Layer 5 of a small transformer language model trained on English Wikipedia (8 layers, counted from 0, width 128).
A neuron's activation on a vector x is ReLU(gate . x + bias) times (in . x + bias), where the dot is the dot product.

Input weights of the MLP neurons that the questions are about. A number n stands for n times 0.00099.
n20 gate (bias -0.235): 14 -36 46 33 -118 166 -82 -270 -18 -32 57 -138 -85 -113 67 -95 -32 -270 15 -113 -243 -136 -41 35 42 124 -32 143 -10 -147 -23 14 128 312 -215 172 212 63 135 3 162 -52 -67 -80 -99 49 -155 37 104 125 -64 7 -69 -215 139 -14 112 32 14 20 -38 42 -64 -7 219 42 -157 -180 -41 -32 77 -44 -121 21 -52 64 7 19 -56 -217 28 -90 -76 95 144 -71 -149 176 -211 -96 160 122 177 83 -58 335 29 105 3 239 -83 115 -32 -65 -313 -103 -57 25 -139 90 -138 -27 32 84 -14 -122 108 187 -68 -44 67 49 50 45 206 0 89 -60
n31 gate (bias -0.184): -32 -87 -153 -37 30 -58 102 -145 -98 36 -85 111 75 33 52 -61 -135 -80 283 6 -52 27 -41 90 -87 -42 186 55 -25 -139 14 -26 33 -64 -33 -42 125 13 -35 -42 88 -93 -13 -84 -62 -182 235 103 26 -56 -17 179 96 222 -81 -26 -54 -72 -43 132 -54 26 -40 58 62 220 -13 -230 48 49 310 -87 -88 48 195 -33 -53 58 -104 -95 -78 -77 -187 -175 -13 -72 135 -13 -169 -61 -103 -251 -101 3 151 43 -20 -185 -57 -16 -132 -190 -75 73 162 92 -69 -23 -243 -109 165 -28 -83 13 -92 182 129 -41 -36 78 49 -78 -111 -245 -33 -125 -82 -6
n139 gate (bias -0.238): -236 -51 -107 -103 -220 4 -70 -8 -15 -104 42 73 -138 -126 -65 16 198 -203 -146 194 27 293 81 4 -19 88 23 106 204 106 25 27 123 -90 205 -11 75 -30 -90 -147 -115 97 103 49 -61 31 -17 121 -260 19 -4 38 -11 -300 26 -35 263 -135 86 112 -89 8 -116 26 -31 372 -102 -251 80 194 146 -36 -87 154 0 -31 8 40 100 90 -95 -16 149 -166 -27 -262 64 -30 -69 -212 -4 198 77 105 86 -54 112 152 75 164 248 230 8 203 -53 123 -54 47 181 -51 197 -18 0 72 85 -93 -241 71 -237 8 -223 -27 -153 -45 -132 107 -62 62
n150 gate (bias -0.046): 89 -7 -16 -162 167 183 -281 -27 -102 -13 -278 3 -156 -58 -103 276 -50 110 7 132 116 -103 241 -13 158 73 -47 78 -3 -49 53 23 -27 10 107 -75 52 169 117 163 -7 -115 -53 71 -63 73 -105 -19 -77 27 -148 66 49 -31 -79 43 -58 50 -182 44 -219 124 -288 92 -89 95 -65 36 -63 69 58 -137 31 0 13 0 158 -66 50 36 72 3 -93 6 -46 -97 192 -42 -49 35 -160 -74 198 -223 -88 120 141 118 42 7 -182 61 80 101 -122 162 -56 -51 77 -34 58 -19 -84 33 -286 141 23 134 57 -165 60 23 106 106 -39 73 33 157
n175 gate (bias -0.243): -103 -126 -278 -103 101 -92 -151 -225 0 -96 69 -146 88 141 -168 -122 178 75 -241 118 -38 63 143 34 -53 123 206 79 130 8 -205 123 77 27 -50 -114 64 -30 -19 57 61 -150 -15 164 -15 84 117 33 -186 -132 -89 191 203 100 106 -85 -63 62 -39 25 74 -155 15 -45 77 -80 87 -195 32 8 -167 -237 -111 135 -105 -35 58 129 -151 -4 34 -473 -163 -11 -72 319 75 4 160 -208 177 19 33 -71 -98 -12 97 232 15 65 72 281 0 238 34 20 35 39 -12 74 -71 -125 105 -19 -171 280 -60 -12 -97 -167 -138 15 165 71 97 206 4 124
n193 gate (bias -0.247): -44 -376 -170 136 89 258 8 29 155 40 -8 -80 -144 49 -36 234 153 -4 128 -111 171 -74 -8 117 -186 -48 -142 106 120 -118 -68 96 132 -90 -89 -170 -109 -63 78 67 -8 160 24 -248 -20 -111 292 -95 -28 -32 -114 -67 215 -13 130 -80 25 148 -65 -26 171 -59 24 173 16 -24 94 -125 117 -206 74 -267 -218 -82 63 56 40 -167 164 223 40 53 -220 -70 119 60 -102 -167 40 -108 -180 -61 -208 -51 155 48 182 -115 31 119 188 73 -48 -4 12 -120 -4 240 -276 36 90 80 -158 223 108 101 -236 95 280 -41 72 40 -216 -190 -185 -180 -8 140
n208 gate (bias -0.185): 168 -146 149 66 -91 55 -83 -39 149 -109 60 210 -11 31 240 -73 80 -92 -8 60 30 143 294 -103 -97 -146 0 192 -15 26 -4 -19 274 196 -57 93 -44 132 -55 -192 239 -95 -22 36 -79 146 270 -315 -121 23 -266 172 81 20 -39 26 -234 45 -88 18 -51 -262 -121 37 -123 56 -50 -326 83 7 78 -208 31 194 114 117 -19 75 -84 -8 -60 -73 15 -14 -37 -64 18 -87 41 -8 -106 227 -20 -4 -104 -23 -4 -93 -84 -48 -4 321 -222 46 22 -148 101 -222 -177 -8 27 -18 -133 -261 -25 -103 188 23 -38 66 -56 -22 -11 -73 27 104 4 128
n214 gate (bias -0.333): 90 12 4 -29 -16 -86 -72 20 8 32 228 -8 -63 -49 189 110 72 -4 98 16 -59 45 -181 4 172 95 -184 -179 352 -31 0 24 -79 57 20 -199 -128 62 266 19 102 58 -16 -228 138 39 -56 94 -28 -96 -309 244 -4 111 -106 -79 -40 -139 -52 -149 207 23 -155 -16 -102 94 61 -139 116 -192 276 -150 -362 69 135 -52 16 -162 41 -102 -294 97 -42 -131 102 91 -341 88 -318 219 8 72 189 -50 239 -91 136 8 -119 27 -35 93 16 72 -27 -45 79 40 59 64 -105 23 -261 109 107 -32 -47 -155 96 205 -261 -67 -162 92 36 76 -107 -60
n248 gate (bias -0.223): 189 -88 -8 20 282 210 -224 24 174 -105 132 -229 125 92 8 300 90 122 -48 -120 -128 117 -63 -130 23 109 -162 268 -64 -169 -17 -51 -16 147 153 300 -126 -50 -61 42 -116 -148 -239 62 8 -143 280 0 -98 -4 -132 -15 186 134 -45 -66 187 137 -32 -55 -136 54 -145 0 -31 181 -56 114 151 23 -34 -136 -108 -87 164 -20 134 -29 -7 -113 93 -162 -90 -204 -193 234 107 193 15 244 69 193 107 -137 -167 67 -86 -62 110 -135 122 95 -66 -111 70 12 117 -155 184 -217 12 -130 63 -122 60 -146 -46 157 -24 125 -136 -50 152 -91 141 34 -63 -55
n265 gate (bias -0.142): 17 -47 12 -63 7 -43 188 -147 -53 41 -12 -63 192 2 -82 2 37 -28 92 -29 -149 -165 -53 -7 65 102 -20 33 -12 -38 65 -39 -32 -47 2 36 -26 -31 54 -141 12 61 50 -106 -73 -39 69 28 -2 44 0 -17 -76 -111 72 7 92 29 -30 -36 162 0 -56 -112 19 -204 149 -64 -188 -46 18 120 90 90 -45 39 -142 -43 5 -29 -14 -153 120 -27 -96 -75 -81 -87 -31 5 -58 2 -64 -118 -117 -22 29 77 59 -190 -31 -101 211 -32 82 -158 22 -72 51 37 -97 -28 15 -36 52 -69 -98 -43 -34 156 -31 -106 -27 71 -108 -65 -32 16
n281 gate (bias -0.288): -108 -12 72 -113 -110 -328 -293 12 237 -146 85 -190 235 -62 125 307 -53 -12 -37 -249 109 263 -93 -63 36 -44 -106 -44 117 32 -4 -170 -122 -170 20 -60 186 -99 237 20 173 13 -20 -276 101 72 -304 35 114 -45 291 4 -158 177 135 -49 29 126 29 8 82 96 -114 -48 153 116 66 -75 47 52 84 17 -96 -12 -119 8 131 -127 -313 -35 -116 -210 -305 -78 -160 -53 -52 118 48 131 127 -143 -73 -83 -128 158 57 -44 240 44 285 -119 -251 140 -136 8 -16 99 49 -4 -21 174 49 99 47 -90 68 -100 -53 -223 -69 -32 275 59 48 -46 -106 27
n20 in (bias -0.037): -111 69 -20 -87 -128 285 60 -102 233 -95 -135 -12 92 -98 52 -78 56 12 -57 40 -24 -16 -99 -23 -35 -175 -101 39 -223 16 102 92 -96 -28 133 -47 -16 62 260 27 -95 -189 130 64 -183 -83 48 -140 84 -48 122 -12 -43 -187 11 36 114 100 -24 60 -112 -125 277 345 305 -12 53 159 -159 -138 308 -45 -90 -54 -66 136 -68 42 -15 213 -75 -146 -204 81 51 267 -86 -263 198 287 104 145 0 -186 167 -156 249 -91 -85 -47 -211 32 171 -53 67 103 -107 89 40 266 139 -118 -85 133 -81 -218 -63 33 -20 -219 -4 -8 -167 -143 51 72 240 -64
n31 in (bias -0.085): -150 189 -157 0 87 -63 247 120 199 -75 124 98 -8 263 30 244 -152 -26 -12 -22 53 168 29 -144 37 -57 -34 -145 7 74 141 -49 -42 -216 168 63 -7 -170 81 22 -131 -187 -105 -56 -94 34 37 -43 -256 88 28 49 -277 -102 61 -42 -154 -49 42 57 59 15 -38 -290 -113 -4 -31 -44 103 79 21 -31 93 -33 48 23 -61 79 222 -113 67 73 212 184 7 -144 -41 77 -67 71 115 -233 -120 0 46 -76 -217 -52 206 187 115 -150 15 150 56 -153 264 292 -170 -187 -85 148 -138 144 55 -8 -82 59 -77 337 -57 -203 109 22 127 -79 -8 -57
n139 in (bias 0.023): -69 -280 117 -165 21 -68 21 -206 223 -266 16 8 192 46 -94 46 -177 -76 88 -126 -252 177 172 -36 8 -24 -25 -96 -174 258 -236 311 -66 188 -128 69 -272 60 -92 133 61 -125 -32 -231 -8 37 -307 -82 -21 41 -4 -110 68 0 59 -66 -125 -324 -62 19 -67 101 -136 157 -94 -113 0 -76 120 93 85 164 21 -60 88 -222 -74 377 -65 26 126 133 174 -34 -40 168 -152 -179 24 -17 30 29 -191 179 67 -66 -21 -194 56 69 196 -108 4 -125 243 -4 53 54 -131 -203 -151 -78 71 88 265 41 -24 63 -104 191 37 -61 139 -103 289 -74 66 8
n150 in (bias -0.022): -11 -212 -25 22 11 174 61 59 -85 -50 53 321 54 80 -78 -7 -105 -24 -33 64 25 -59 334 52 -117 -71 253 -109 73 137 -164 -71 114 -117 141 -46 -206 175 -77 95 92 83 21 -103 25 306 -39 157 -144 -83 -347 -71 -108 -30 -55 265 -44 -25 145 87 76 -53 7 -70 7 191 15 38 213 -39 8 114 143 94 220 -97 -126 67 -77 8 -241 -76 35 26 -308 32 -147 -83 28 -168 30 -43 68 118 69 -7 -90 -49 87 -4 165 0 -57 123 -11 11 -153 -51 -122 -43 22 34 -200 -46 59 -36 -154 236 -148 63 -4 36 -4 104 0 -3 -18 145
n175 in (bias 0.012): -212 -29 8 179 41 172 93 228 -204 -68 24 177 182 -235 92 0 159 -110 265 8 176 -137 -181 -67 68 4 -94 123 164 -79 17 56 28 -12 -167 -40 79 -114 -102 246 -192 42 -108 43 -96 60 83 -115 -118 49 166 0 79 -155 -138 -40 4 73 -33 -186 -78 123 41 115 16 -115 -41 157 72 239 48 120 -378 208 150 146 77 4 -241 -233 -88 -33 12 -141 -40 24 4 23 196 46 -25 24 90 -318 -16 57 65 -68 -173 -68 36 29 8 -8 -104 121 274 -90 141 -155 -50 300 86 -154 -137 -53 -162 -366 -110 -50 60 24 -334 -35 -128 42 -16 92
n193 in (bias 0.005): 129 -203 -51 219 -157 -76 -13 222 -180 26 -108 47 17 71 65 40 -118 -68 -45 21 56 -22 277 -17 64 423 26 -9 75 -192 -438 -212 -121 80 -35 94 140 97 97 60 112 155 -13 -102 -69 211 -212 95 -109 -135 -156 -52 -211 -122 -248 43 168 -17 40 -98 67 47 -105 26 -190 4 240 38 -27 197 33 342 80 -4 110 -17 -96 95 20 -259 77 -326 13 -235 -86 13 42 34 60 -86 23 105 161 -257 150 91 31 141 29 64 225 -22 -186 40 -262 49 168 -101 356 -131 -129 -78 13 136 -251 158 115 13 61 -274 -112 103 0 -8 -153 -99 13 -287
n208 in (bias -0.006): -22 65 56 101 327 -175 49 -123 37 -138 160 63 142 157 0 61 -34 58 65 7 -7 12 -21 117 -166 -291 79 -7 -166 184 -275 142 49 -19 -117 -144 201 -146 88 15 -41 24 277 104 -7 -52 143 -71 79 -42 119 -122 88 58 -21 -49 15 -165 83 -4 29 -55 147 70 175 -225 -31 69 149 155 -65 -100 85 77 176 49 -42 8 70 48 85 19 -65 -100 148 -187 124 203 -104 -74 176 19 -230 11 -34 143 106 26 -84 -274 -51 -179 -7 -129 7 -35 -71 -164 217 212 38 -75 -121 -73 36 -363 -187 -66 -163 -19 -119 -153 108 152 -37 -161 68 -152
n214 in (bias -0.031): 22 50 247 -157 -117 -144 90 -78 -22 134 133 -40 -196 -96 -129 -78 -117 -231 -28 -310 235 156 319 -109 -212 133 180 -57 47 -114 0 94 13 -64 -189 -18 83 -92 170 9 40 9 124 129 -71 -93 -131 221 216 -45 80 40 -70 -121 -77 67 -50 -237 335 -117 -242 123 296 -202 -71 -176 -389 83 -107 194 92 -124 46 209 44 90 14 14 112 191 172 218 108 279 -115 112 -52 -82 -88 261 -23 -76 -71 -165 260 54 -103 309 104 -88 -66 -9 223 109 -88 139 4 45 58 23 32 -26 32 -131 -263 356 -123 134 -95 -28 -196 49 85 -134 -48 -213 -233 30
n248 in (bias 0.031): 58 -123 -144 -9 175 22 209 81 -41 174 -95 8 -4 -38 -103 -85 -21 -300 -282 -160 70 -56 -79 0 -29 -45 25 -143 -92 -110 -261 141 -71 224 238 90 32 -24 40 -4 49 -35 -33 226 25 -58 -131 -4 17 29 4 -33 134 -147 -388 445 -102 -25 370 101 -117 45 -29 -82 -215 -90 55 -24 -65 222 117 106 -64 113 45 -229 -38 -65 147 -333 45 -257 -200 244 -74 -133 -57 56 -115 -147 200 84 114 73 89 150 96 -29 113 168 -41 185 166 13 -45 116 -17 80 -71 38 55 -134 189 73 -24 -113 -24 -124 -218 73 -54 -144 -70 270 -128 119 258 31
n265 in (bias -0.147): -201 52 59 44 -57 117 -14 139 -101 -17 -166 -25 8 -20 90 -267 11 110 -215 -25 -87 52 -27 -83 84 84 -54 -33 -76 8 15 -119 -8 -89 -139 -67 152 108 107 0 -50 27 -73 42 -54 31 -166 22 -63 177 69 -36 -61 -97 84 -71 87 122 83 77 47 -114 -111 -78 82 -103 78 0 -127 75 68 162 15 3 14 37 -240 86 -50 3 -87 -29 -49 -127 92 -74 -64 -30 -106 -82 86 -66 75 -47 -297 125 26 -98 -22 53 102 -89 -25 49 -39 -117 6 40 34 -97 -78 -94 -26 -55 76 6 -186 -23 -40 -15 -237 -84 -37 16 -3 70 -212 -16
n281 in (bias 0.096): 8 95 104 28 20 20 -59 168 -154 113 155 163 105 56 93 112 -180 171 68 -62 262 116 56 -49 -211 0 47 103 -184 195 4 -31 -89 -107 -125 -234 46 88 68 -107 -336 -102 -12 -224 -19 0 -237 33 -67 341 -86 -116 -110 -105 130 249 -222 -109 -67 -69 87 -206 31 19 135 23 -36 -15 -8 112 42 -239 -36 -144 224 16 -12 -134 54 216 -35 -40 -218 240 -27 -179 148 -79 -185 -32 -179 -145 -8 186 -24 43 -59 -85 -38 -250 76 51 -253 24 -54 64 -124 178 -167 98 4 41 134 76 64 102 99 -213 -20 -8 -116 70 275 -4 0 85 90 66

Each question shows a token from some text and the vector x that enters the MLP there. A number n stands for n times 0.0082.

" this": -54 -204 -56 86 86 69 -117 103 87 -12 -184 -6 99 38 -194 -69 -71 -106 -7 54 93 -91 144 -7 -18 85 32 86 -136 19 -91 96 90 -54 -98 48 46 50 81 54 -31 158 -9 160 -5 -18 -94 -23 253 -44 -145 31 -1 -27 -7 -139 63 73 -51 -30 154 -51 -77 171 57 86 53 -236 142 14 28 -6 85 119 104 -113 74 -122 328 -1 -48 -185 22 95 -78 -176 28 -15 37 -59 -15 -59 -109 114 7 -104 -100 -79 63 77 217 202 -10 50 -4 -109 -122 148 39 -16 -218 -60 -71 43 46 -11 -104 -35 1 -180 15 -153 19 -53 -125 49 92 93
The most active neuron and its activation: n193, at about 6.9

"ou": 93 182 191 11 39 55 -54 156 -46 -71 -112 -24 173 20 -9 -88 47 31 70 -17 83 63 38 89 140 -3 -142 -18 102 54 -176 118 95 -78 -18 -38 -27 72 -56 -154 -211 16 48 40 -25 -235 154 -90 -148 218 -46 -136 -34 13 169 80 250 150 -38 42 66 29 -44 109 -110 -169 -38 76 20 -44 51 -44 115 -13 152 73 -66 58 252 55 -194 -60 179 -76 -103 -38 106 65 201 -37 -120 -49 10 -203 -51 -209 -251 -34 86 -88 -6 -164 19 -125 -11 -25 20 -60 -153 -135 -186 1 68 80 -163 22 -79 33 57 -45 127 41 39 292 -96 -45 -54 31
Which of these neurons fires most? n265

" (": -84 109 -92 250 -2 14 -12 139 29 156 -118 68 247 -120 18 -128 -43 35 -1 -145 -78 -29 92 174 -122 -178 -68 -2 -3 145 31 33 165 3 76 -57 69 -121 122 -79 -14 81 -53 7 -25 116 -80 79 151 30 -45 28 139 -163 -13 5 -22 65 -104 -8 -159 -72 -115 75 -88 -91 -40 22 20 115 170 -112 63 -109 90 -91 -108 111 -121 -133 -38 165 117 77 -106 166 -36 -128 163 131 -135 92 132 -78 -84 -15 43 81 -148 -155 166 104 112 -158 -139 -70 158 -155 34 69 -199 -59 8 -97 32 114 27 -25 -102 -5 -34 -63 143 -10 -66 -60 170 -10
Which of these neurons fires most? n208

"ire": 108 230 -23 21 1 140 -76 -119 -12 -160 -157 198 137 80 64 -236 -50 -73 61 128 -38 -21 -69 75 143 27 -148 -46 123 -121 -159 -54 -62 36 17 20 127 -24 -44 18 73 -95 65 118 3 84 54 48 223 125 57 -218 -240 -100 37 211 41 158 -117 81 -88 -67 146 90 -55 -9 -77 52 -11 -105 -66 -113 1 -11 94 68 -72 20 200 -120 -62 -69 -10 -153 -105 49 -1 27 4 70 -90 -37 60 12 6 4 -128 98 72 116 -179 -80 158 -47 -18 -50 52 38 57 125 -222 -149 -49 -122 26 143 68 -67 -93 109 -9 155 -132 16 -97 89 -87 -7
The most active neuron and its activation: n20, at about 1.7

"ard": 82 55 158 50 29 -51 -76 16 28 -3 -117 70 68 -125 32 -33 97 -129 -171 -4 -73 -38 103 183 18 60 -18 25 70 10 -116 -16 -67 -70 9 -197 -22 119 30 15 -176 -49 -159 16 -36 46 136 129 39 -26 -57 -229 -60 -102 214 8 222 83 60 148 -220 -34 2 154 -103 -173 48 28 -86 -34 -69 16 47 104 -146 243 -15 46 123 98 -181 147 32 75 103 -122 148 32 130 76 -127 -118 -25 -144 90 -209 -208 63 -31 44 -76 -156 196 -18 64 99 108 213 88 -3 -86 -214 44 -49 202 -92 -24 -45 66 143 -34 46 -40 192 -131 -117 -77 -123
Which of these neurons fires most? n265

"ody": -171 64 -118 -19 99 47 -141 -114 154 157 -41 147 81 57 -55 -47 -119 -299 -127 -66 -102 -150 69 4 146 102 93 69 41 -163 10 -5 -5 -50 -104 35 124 181 -84 -142 84 -29 22 50 111 -95 -1 215 130 85 -3 -218 17 -80 -51 22 157 33 84 -170 59 -108 -86 -3 101 155 -260 10 -18 -45 38 48 94 25 -86 31 4 68 250 19 -101 -12 -58 55 -157 72 57 -41 22 111 -101 15 116 -145 22 -111 -156 -72 56 50 40 -78 135 -1 204 -168 -97 125 34 69 -149 -11 111 -73 -129 -27 -164 -28 105 71 80 -35 16 100 -120 70 177 -13
Which of these neurons fires most? n20

" Germany": 65 36 84 93 -129 83 114 187 77 -17 -207 98 -96 -117 -35 -62 -10 -113 -32 7 -55 -85 34 2 58 58 36 17 -13 -66 -177 49 -113 -145 -9 2 -20 -48 195 90 72 25 12 170 66 -77 -116 22 230 183 31 -78 29 -31 152 -55 54 -14 -110 -11 -161 171 -76 102 37 -105 -234 -186 -41 61 39 40 101 -109 237 70 -56 -14 0 -83 19 -100 188 160 -221 -106 -133 -34 141 -36 -28 -252 136 20 -36 -124 -116 72 60 47 108 -91 -3 12 -94 52 -72 55 -52 32 -185 -162 110 -157 167 38 -155 69 -31 190 83 -20 -18 5 80 39 144 89
Which of these neurons fires most? n265

"ub": 52 135 233 37 43 -190 -77 169 -89 -57 -115 22 34 -175 115 -178 78 -86 -121 -88 106 -8 165 -53 -89 -60 12 14 53 75 73 -12 150 -3 118 -104 9 5 37 -193 -251 -97 117 14 -5 108 120 67 102 157 -29 -251 28 12 209 35 219 9 11 165 -83 20 49 71 -108 -144 -140 129 112 -85 166 -103 102 131 259 13 -9 -6 120 -147 -169 -19 54 136 -12 -170 -45 -26 -27 25 6 62 43 -84 -154 12 81 -75 -82 -194 -59 -96 164 -48 5 17 -226 79 -95 55 -45 -116 -86 -27 -16 88 -120 -87 -149 -19 56 185 -62 202 3 -6 34 2
Which of these neurons fires most? n208

" upon": 83 -25 -33 -35 9 37 -163 96 -49 34 -256 -94 -101 -59 -91 -62 42 -54 43 68 -52 37 -4 -23 185 19 93 65 -26 48 -279 56 37 -79 84 144 40 -28 0 -145 -182 -81 9 86 78 -14 39 113 195 -76 86 -91 48 10 35 -174 -67 88 -142 122 -315 148 -170 -59 -54 80 -30 -131 -84 -62 74 -3 207 21 62 -173 -203 -53 171 -10 146 87 18 46 -132 101 27 68 11 -77 -121 67 114 135 -121 50 45 102 -121 39 32 182 14 -69 115 140 111 99 13 57 -214 -39 89 -136 81 -111 -157 3 -40 111 91 -120 112 6 43 -40 30 113
Which of these neurons fires most? n248

"4": -38 101 68 162 -14 -41 156 259 -163 125 150 139 131 -63 136 15 -96 161 -30 -133 -48 -24 104 214 -148 -73 -71 128 -2 -143 71 -14 44 -65 62 -46 64 -11 140 -205 -91 66 -103 143 26 8 -62 -31 48 -43 -28 114 28 134 53 118 -98 -35 50 -11 115 -40 19 132 -88 -15 -86 -12 -46 32 -26 -136 -36 70 100 113 -197 152 -11 -51 -220 38 156 -19 -277 -67 -5 -29 103 58 -223 -35 172 24 -44 -88 -44 1 -59 -110 29 3 38 -60 -163 57 -76 27 110 219 -223 -82 61 -145 -25 129 -123 -70 -150 210 -167 108 78 74 -68 77 -143 -137
Which two neurons fire most, strongest first? n214, n265

"up": 20 7 95 -185 -23 55 101 -42 -74 145 -225 52 127 35 -36 133 -13 2 51 -157 106 -190 -153 139 78 16 21 110 82 -18 -314 -9 212 -2 52 -279 79 54 182 -210 -50 -2 123 117 108 83 50 101 28 -23 -68 -51 -148 -27 0 -87 -90 9 42 -3 -136 10 68 31 -115 -158 30 -66 -131 28 145 36 -73 -46 183 148 -25 -84 -1 88 -162 -96 130 -181 43 -128 -53 131 71 76 -176 -65 -68 -42 47 -33 -319 -39 -145 65 -55 85 98 183 -53 108 5 205 -155 -19 33 -134 -27 170 161 53 -127 -57 138 63 -7 22 23 74 45 -65 123 66
Which of these neurons fires most? n214

"bed": -68 -17 22 136 18 -75 -85 133 -131 248 -1 -28 -123 100 133 22 -131 -191 12 -40 -162 14 -164 -65 124 31 64 48 100 -124 -108 73 58 -54 23 -70 130 131 -82 2 -27 135 -28 -50 88 -61 98 28 186 119 -23 -180 -206 -16 98 -27 -17 82 -130 19 54 -20 33 -101 11 62 -87 190 -20 148 -12 86 -112 86 85 67 -100 99 181 -80 -67 30 32 -124 -155 -15 177 163 60 126 -201 -98 -21 -23 -56 27 -238 74 67 169 56 20 -7 46 135 53 -43 46 -65 -40 -186 -306 -131 12 -109 -82 -54 -19 -13 79 54 100 -7 243 -133 34 -85 24
Which two neurons fire most, strongest first? n265, n31

" to": -76 -49 83 5 22 -2 -171 57 2 -14 -28 -92 -25 -212 -80 -42 205 6 -8 78 -43 -79 -52 -56 -23 -32 0 35 -102 136 -142 55 32 -8 98 -122 93 -105 78 36 31 68 24 37 -43 117 -13 162 155 -29 -18 -135 22 -91 128 27 -111 67 -99 178 -169 134 -150 123 -96 1 -177 -152 -178 21 -15 -64 119 61 180 12 -17 -149 169 -183 117 -11 -32 -6 -143 44 142 72 161 138 -142 -43 95 -53 -105 87 1 27 7 18 110 172 81 224 85 92 -95 -50 76 -7 -275 -23 62 -179 -79 6 -111 -9 -95 25 -35 -119 24 174 214 -85 68 110
Which of these neurons fires most? n248

"9": 146 23 -94 105 108 -22 -72 123 -17 193 -141 181 107 -17 208 -189 -90 -23 -93 25 -7 -34 -52 80 7 -120 -110 167 -45 -11 45 -40 56 44 -14 -26 2 -43 126 -54 -167 -24 -55 193 -152 10 -44 8 90 -10 3 11 52 39 -93 -56 -37 -1 135 -54 3 -98 -201 2 -24 -141 4 57 -72 120 41 22 58 104 76 18 -104 207 14 -85 -26 206 96 17 -165 96 23 155 241 -19 -192 -147 -39 0 100 -81 -33 -22 -69 32 52 -69 28 13 -283 70 -153 96 232 61 -150 -154 178 -75 13 55 44 -62 -93 285 -293 127 -14 11 -85 79 -187 1
The most active neuron and its activation: n208, at about 0.0099

" by": 177 73 6 29 10 -13 -184 47 -56 171 -134 -222 -1 78 -54 -42 38 -153 -35 2 44 54 -9 -2 78 78 6 -11 -79 -73 -170 -40 85 -151 -42 41 99 -17 -17 61 -5 87 195 113 -72 -200 -38 140 202 72 6 -167 58 -234 23 -7 -157 38 -48 36 -129 73 -156 84 -6 78 -142 -61 27 22 71 -26 80 -29 94 -143 74 -1 222 19 277 6 -87 -85 -18 63 194 -15 44 -99 -49 -143 135 124 -52 58 -34 103 -40 10 123 153 111 -35 144 -59 -70 53 -100 47 -319 -33 27 -21 -32 -131 -108 -52 72 46 -43 -54 46 26 49 -24 -24 55
The most active neuron and its activation: n248, at about 1.4

" small": 96 -106 -39 111 27 -25 -12 -168 -101 88 -164 88 28 56 -27 -44 -86 -247 59 -5 -127 60 -77 148 -49 -50 46 70 -12 41 -16 55 45 -97 -4 -25 64 40 -22 11 -9 102 147 254 46 75 16 -96 196 41 -171 -59 -126 -123 11 -84 -16 68 -45 81 199 38 -100 35 104 -129 -129 -74 112 183 -3 -97 66 145 187 -69 -25 -43 226 -32 66 -38 121 104 -77 -76 -93 -166 -7 25 -88 -170 -53 121 183 -78 -35 -69 45 13 0 129 217 98 84 5 21 96 -21 -21 -317 -42 -173 -67 -81 -24 42 41 -32 46 -121 -102 -38 78 -18 -35 -47 178
Which three neurons fire most, strongest first? n208, n31, n139

" studio": -85 46 -39 30 -21 -25 37 4 154 81 -144 99 179 -73 -169 -9 -203 -173 26 154 -100 -130 -30 45 63 13 -25 95 -50 -171 1 -47 -124 -299 11 -39 118 91 -22 -1 95 106 -150 52 126 -89 -20 77 223 -34 83 -135 -45 -95 47 52 22 106 -66 62 77 99 26 -53 -11 24 25 1 122 158 -21 20 137 -9 135 -99 -44 -67 217 -40 -207 14 31 42 -103 -144 73 -77 22 135 -30 -66 -83 -143 -83 132 32 75 70 -92 5 -25 140 -48 -32 5 -123 -142 -61 255 -134 -85 18 -138 -29 119 35 88 -154 319 -24 4 26 17 -31 60 -55 23
Which three neurons fire most, strongest first? n265, n150, n31

" /": 91 177 -77 -38 63 -158 -56 70 190 134 -201 223 85 -25 128 -217 -138 -26 -55 14 -54 -19 -50 -87 -27 -210 -180 -121 -149 -63 -57 55 148 53 -38 11 -17 -79 48 -32 -167 138 95 57 46 2 -99 -130 58 124 151 -214 -84 168 26 16 -9 4 -162 154 143 -54 -108 -63 50 9 69 -140 -115 341 158 87 -12 24 8 -47 36 -147 222 -72 -48 160 1 91 -95 73 -33 -93 105 110 -108 -158 45 125 166 -100 -155 -30 -46 15 -24 32 -152 62 -88 59 137 -85 242 -42 -40 1 9 -9 72 11 -73 -94 -20 83 -102 163 -23 117 41 2 23 -33
Which of these neurons fires most? n281

" the": 88 -68 30 -22 11 21 -47 83 -63 48 -154 -161 28 -45 -179 -56 -29 42 -4 143 76 -16 72 63 -10 -27 20 96 -26 2 -101 20 80 -118 -160 127 22 57 -41 -76 -29 47 48 151 137 -25 -63 -26 435 91 -96 45 -26 -76 37 -61 0 -79 -83 -55 -8 23 17 22 -101 4 -11 -93 115 127 -21 -63 29 -47 51 -22 33 -68 129 36 60 -7 -23 35 -28 -88 -11 37 158 -27 -14 -47 16 159 4 -16 15 -11 10 16 162 181 -63 -6 29 50 40 114 90 -157 -343 32 -67 82 -3 -92 -100 56 -10 -218 51 -147 87 45 -239 -79 51 68
Which of these neurons fires most? n193

" left": -27 -108 90 43 6 123 -98 -58 16 -13 -202 115 -2 35 -124 -137 -245 -28 63 272 -51 63 -197 50 142 74 58 53 -70 42 -59 -82 58 -137 19 -16 20 -125 51 140 132 35 -5 231 17 -268 1 -147 124 28 -5 -66 -228 -6 153 156 -11 59 -221 9 99 58 -69 -99 -24 77 -10 -28 50 80 -23 141 -26 44 100 -56 -103 50 209 -229 -21 -15 -3 -84 -196 -65 24 11 125 -26 -126 -89 21 36 57 91 -189 7 49 55 -93 31 82 -42 145 72 -8 169 118 74 -156 -17 -104 -19 -32 23 103 62 -116 209 -47 81 -49 -104 -12 -116 -36 131
Which three neurons fire most, strongest first? n31, n150, n265

" Jones": 22 67 -13 -7 142 22 -21 0 85 -3 -184 216 85 30 -12 -204 -89 -103 25 210 53 -64 -51 98 291 71 -60 -33 -49 67 -39 0 -43 -167 -57 138 -34 17 98 -124 -112 123 -59 -111 -51 -77 -52 47 123 5 25 -52 -208 145 121 -47 139 15 -64 34 40 80 -86 93 -60 -182 104 -134 -177 192 -66 -36 -50 203 -57 215 -118 -43 92 82 -159 35 -87 190 -125 126 -19 -26 187 -92 15 -180 12 74 98 15 -250 -15 16 -35 -94 -147 100 24 30 27 93 59 1 -96 -58 -184 117 -87 201 63 -155 -69 -10 64 -237 20 94 77 28 -116 6 135
The most active neuron and its activation: n265, at about 3.9